Layer 7 of a small transformer language model trained on English Wikipedia (15 layers, counted from 0, width 64).
A neuron's activation on a vector x is SiLU(gate . x) times (in . x), where the dot is the dot product.

Input weights of the MLP neurons that the questions are about. A number n stands for (n - 128) times 0.0062.
n70 gate: 108, 93, 113, 201, 103, 69, 192, 98, 88, 138, 162, 170, 157, 118, 111, 50, 178, 225, 167, 81, 46, 91, 123, 133, 124, 137, 142, 148, 177, 63, 176, 90, 169, 170, 106, 55, 110, 62, 198, 66, 160, 154, 85, 169, 109, 118, 107, 186, 108, 119, 123, 85, 97, 58, 24, 154, 157, 126, 107, 74, 104, 164, 116, 33
n77 gate: 157, 208, 77, 221, 141, 118, 143, 150, 79, 143, 181, 119, 96, 195, 63, 105, 129, 136, 198, 47, 113, 38, 103, 55, 121, 139, 177, 147, 139, 111, 138, 123, 164, 97, 175, 131, 62, 109, 116, 115, 14, 104, 194, 123, 153, 188, 120, 160, 136, 117, 211, 186, 7, 78, 209, 92, 136, 187, 84, 158, 169, 171, 133, 184
n95 gate: 190, 91, 102, 140, 110, 116, 228, 118, 161, 90, 129, 209, 164, 156, 164, 82, 141, 126, 47, 172, 141, 172, 76, 121, 112, 106, 60, 180, 170, 169, 79, 195, 111, 111, 127, 132, 128, 187, 117, 140, 179, 135, 135, 67, 169, 192, 84, 118, 146, 127, 167, 139, 68, 122, 126, 136, 99, 155, 32, 90, 144, 138, 141, 210
n173 gate: 112, 105, 132, 224, 188, 101, 144, 47, 87, 150, 167, 125, 112, 82, 173, 78, 141, 134, 210, 116, 108, 126, 145, 110, 180, 76, 93, 90, 98, 130, 117, 176, 159, 110, 186, 185, 144, 144, 187, 96, 152, 145, 112, 140, 170, 99, 184, 171, 186, 119, 146, 79, 75, 162, 49, 94, 183, 193, 143, 153, 144, 128, 149, 169
n70 in: 98, 176, 63, 171, 57, 121, 206, 110, 118, 87, 73, 141, 158, 143, 83, 79, 187, 153, 135, 132, 145, 146, 72, 143, 87, 162, 130, 33, 152, 111, 171, 80, 124, 157, 210, 143, 145, 148, 128, 114, 156, 83, 104, 165, 148, 129, 73, 145, 121, 148, 135, 129, 105, 78, 109, 201, 51, 76, 97, 178, 150, 103, 45, 72
n77 in: 147, 78, 200, 143, 156, 175, 104, 155, 65, 140, 179, 166, 121, 156, 121, 124, 141, 135, 179, 130, 186, 71, 123, 103, 105, 116, 151, 199, 173, 180, 112, 134, 139, 205, 163, 167, 187, 156, 199, 204, 209, 114, 187, 119, 95, 134, 123, 88, 138, 137, 171, 127, 67, 138, 113, 151, 45, 115, 135, 158, 80, 132, 95, 146
n95 in: 138, 125, 151, 172, 118, 37, 136, 123, 137, 120, 139, 119, 103, 84, 107, 75, 115, 83, 134, 113, 137, 118, 63, 149, 127, 135, 146, 178, 181, 161, 74, 198, 137, 168, 163, 173, 143, 179, 142, 127, 99, 114, 211, 147, 140, 130, 139, 171, 197, 115, 181, 186, 135, 133, 71, 156, 35, 120, 97, 93, 101, 137, 143, 109
n173 in: 132, 74, 71, 135, 78, 95, 179, 151, 102, 71, 207, 100, 193, 171, 37, 213, 149, 95, 120, 179, 142, 191, 188, 105, 159, 136, 167, 125, 170, 77, 53, 93, 209, 179, 119, 159, 63, 124, 179, 97, 132, 178, 69, 203, 105, 141, 144, 120, 130, 172, 136, 93, 190, 105, 165, 112, 153, 84, 173, 121, 123, 112, 163, 102

Each question shows a token from some text and the vector x that enters the MLP there. A number n stands for (n - 128) times 0.021.

"s": 99, 139, 72, 117, 164, 176, 168, 164, 61, 100, 124, 161, 136, 58, 102, 103, 167, 117, 118, 142, 110, 91, 108, 141, 143, 162, 150, 140, 139, 125, 136, 139, 138, 122, 164, 91, 163, 98, 114, 95, 115, 122, 113, 141, 101, 140, 141, 104, 124, 148, 121, 172, 115, 147, 132, 150, 110, 120, 146, 165, 114, 113, 191, 110
Which of these neurons fires most? n70

"back": 115, 156, 109, 118, 169, 158, 132, 156, 100, 122, 134, 130, 111, 66, 103, 148, 174, 127, 141, 118, 95, 127, 179, 140, 178, 198, 173, 129, 159, 154, 117, 155, 149, 113, 81, 118, 158, 150, 117, 133, 125, 116, 128, 112, 122, 131, 111, 135, 96, 140, 143, 157, 112, 137, 152, 142, 98, 135, 170, 147, 119, 43, 200, 141
Which two neurons fire most, strongest first? n70, n77

"ent": 118, 131, 131, 113, 150, 159, 90, 142, 109, 101, 163, 97, 146, 92, 103, 131, 168, 99, 98, 141, 125, 135, 114, 127, 154, 145, 107, 153, 137, 115, 86, 169, 123, 168, 107, 140, 160, 148, 118, 115, 129, 141, 126, 80, 146, 101, 131, 130, 61, 182, 122, 165, 98, 137, 157, 159, 52, 113, 176, 125, 144, 133, 194, 127
Which of these neurons fires most? n95

" ": 113, 138, 144, 106, 96, 173, 129, 142, 118, 156, 136, 97, 152, 67, 117, 106, 156, 139, 134, 144, 99, 136, 144, 153, 161, 149, 134, 119, 145, 127, 132, 140, 136, 122, 155, 70, 189, 157, 149, 137, 109, 118, 100, 97, 135, 121, 111, 153, 156, 159, 77, 174, 94, 159, 143, 175, 142, 170, 168, 127, 125, 92, 175, 87
The most active neuron and its activation: n77, at about 0.14

"2": 115, 134, 98, 119, 97, 148, 149, 151, 136, 107, 161, 143, 140, 91, 139, 158, 160, 125, 109, 139, 74, 143, 118, 193, 156, 123, 138, 151, 178, 167, 121, 162, 145, 115, 134, 102, 117, 153, 98, 110, 146, 88, 93, 129, 118, 132, 108, 138, 132, 146, 126, 180, 110, 179, 173, 175, 82, 165, 193, 128, 97, 166, 162, 102
The most active neuron and its activation: n95, at about 1.1

" born": 120, 169, 107, 111, 157, 168, 144, 159, 74, 110, 145, 121, 161, 88, 89, 157, 115, 88, 145, 103, 107, 109, 148, 109, 161, 136, 132, 117, 161, 128, 144, 138, 161, 81, 113, 110, 165, 152, 140, 142, 155, 103, 127, 127, 192, 133, 133, 166, 126, 108, 151, 160, 133, 139, 160, 158, 99, 154, 167, 172, 68, 95, 181, 111
Which two neurons fire most, strongest first? n77, n173

" div": 127, 156, 114, 137, 111, 170, 95, 140, 110, 82, 143, 116, 130, 48, 100, 139, 146, 101, 147, 125, 83, 138, 157, 137, 131, 149, 118, 132, 95, 196, 167, 156, 131, 140, 135, 123, 143, 154, 142, 144, 148, 96, 121, 110, 150, 116, 130, 156, 102, 135, 139, 178, 128, 120, 171, 165, 97, 132, 152, 137, 136, 117, 204, 106
Which of these neurons fires most? n173

" \"": 88, 146, 103, 126, 98, 150, 92, 177, 107, 138, 101, 172, 102, 85, 118, 122, 158, 102, 126, 119, 95, 107, 142, 156, 139, 142, 147, 126, 144, 128, 126, 168, 139, 156, 101, 93, 212, 100, 146, 156, 120, 115, 158, 100, 116, 111, 116, 158, 141, 169, 126, 167, 135, 135, 144, 172, 150, 157, 154, 162, 109, 87, 183, 104
Which of these neurons fires most? n173

" made": 105, 137, 105, 168, 158, 185, 104, 163, 132, 137, 139, 187, 151, 74, 106, 135, 156, 111, 137, 102, 98, 100, 119, 144, 126, 149, 126, 106, 167, 146, 143, 142, 152, 124, 115, 80, 151, 138, 138, 151, 99, 110, 111, 117, 146, 138, 107, 111, 127, 147, 151, 173, 90, 105, 146, 140, 98, 135, 175, 155, 156, 94, 210, 113
The most active neuron and its activation: n77, at about 1.7

" as": 104, 106, 95, 123, 161, 153, 108, 152, 104, 115, 124, 176, 148, 38, 96, 116, 157, 131, 150, 128, 88, 137, 144, 132, 129, 137, 119, 95, 131, 186, 144, 148, 145, 112, 135, 89, 196, 118, 137, 140, 114, 99, 119, 107, 124, 133, 123, 107, 145, 125, 136, 154, 133, 115, 99, 145, 119, 124, 159, 117, 127, 105, 205, 106
Which of these neurons fires most? n70

" June": 133, 127, 127, 128, 146, 144, 140, 175, 137, 125, 129, 122, 139, 72, 124, 120, 168, 99, 131, 123, 122, 143, 161, 168, 190, 144, 138, 115, 198, 162, 137, 143, 130, 156, 90, 92, 139, 143, 148, 128, 144, 98, 119, 116, 107, 188, 171, 153, 121, 155, 118, 161, 141, 125, 162, 175, 104, 139, 153, 141, 67, 94, 189, 104
Which of these neurons fires most? n70

",": 112, 101, 86, 118, 180, 151, 128, 168, 124, 119, 126, 139, 122, 80, 98, 146, 184, 138, 129, 121, 91, 142, 141, 147, 142, 137, 115, 126, 133, 137, 136, 155, 151, 103, 117, 85, 165, 164, 125, 126, 133, 113, 110, 147, 121, 130, 139, 168, 185, 152, 118, 182, 130, 129, 140, 169, 125, 151, 173, 185, 130, 131, 200, 114
Which two neurons fire most, strongest first? n173, n77

" he": 118, 143, 105, 113, 142, 191, 132, 159, 105, 99, 112, 142, 118, 92, 143, 168, 156, 109, 154, 126, 97, 129, 113, 149, 137, 191, 141, 146, 106, 158, 133, 153, 158, 108, 142, 108, 173, 141, 138, 148, 156, 99, 113, 151, 140, 143, 114, 108, 98, 124, 102, 167, 143, 125, 126, 196, 119, 151, 199, 183, 78, 129, 189, 113
Which of these neurons fires most? n95

" and": 142, 137, 91, 114, 202, 159, 132, 158, 154, 107, 101, 171, 118, 59, 112, 148, 135, 109, 124, 100, 90, 164, 128, 155, 144, 137, 172, 131, 130, 135, 121, 131, 148, 117, 137, 85, 172, 119, 157, 146, 123, 113, 88, 160, 118, 88, 122, 126, 158, 157, 118, 158, 122, 125, 126, 165, 126, 156, 146, 150, 92, 128, 206, 129
The three highest activations, in order: n77, n70, n173

" State": 131, 131, 138, 110, 164, 139, 144, 132, 132, 98, 105, 127, 183, 77, 129, 127, 168, 140, 142, 120, 103, 153, 128, 130, 115, 175, 185, 132, 165, 139, 130, 167, 138, 146, 120, 92, 147, 153, 94, 135, 140, 112, 113, 104, 136, 115, 140, 166, 102, 144, 118, 147, 137, 205, 147, 161, 109, 169, 189, 156, 124, 92, 209, 108
Which of these neurons fires most? n70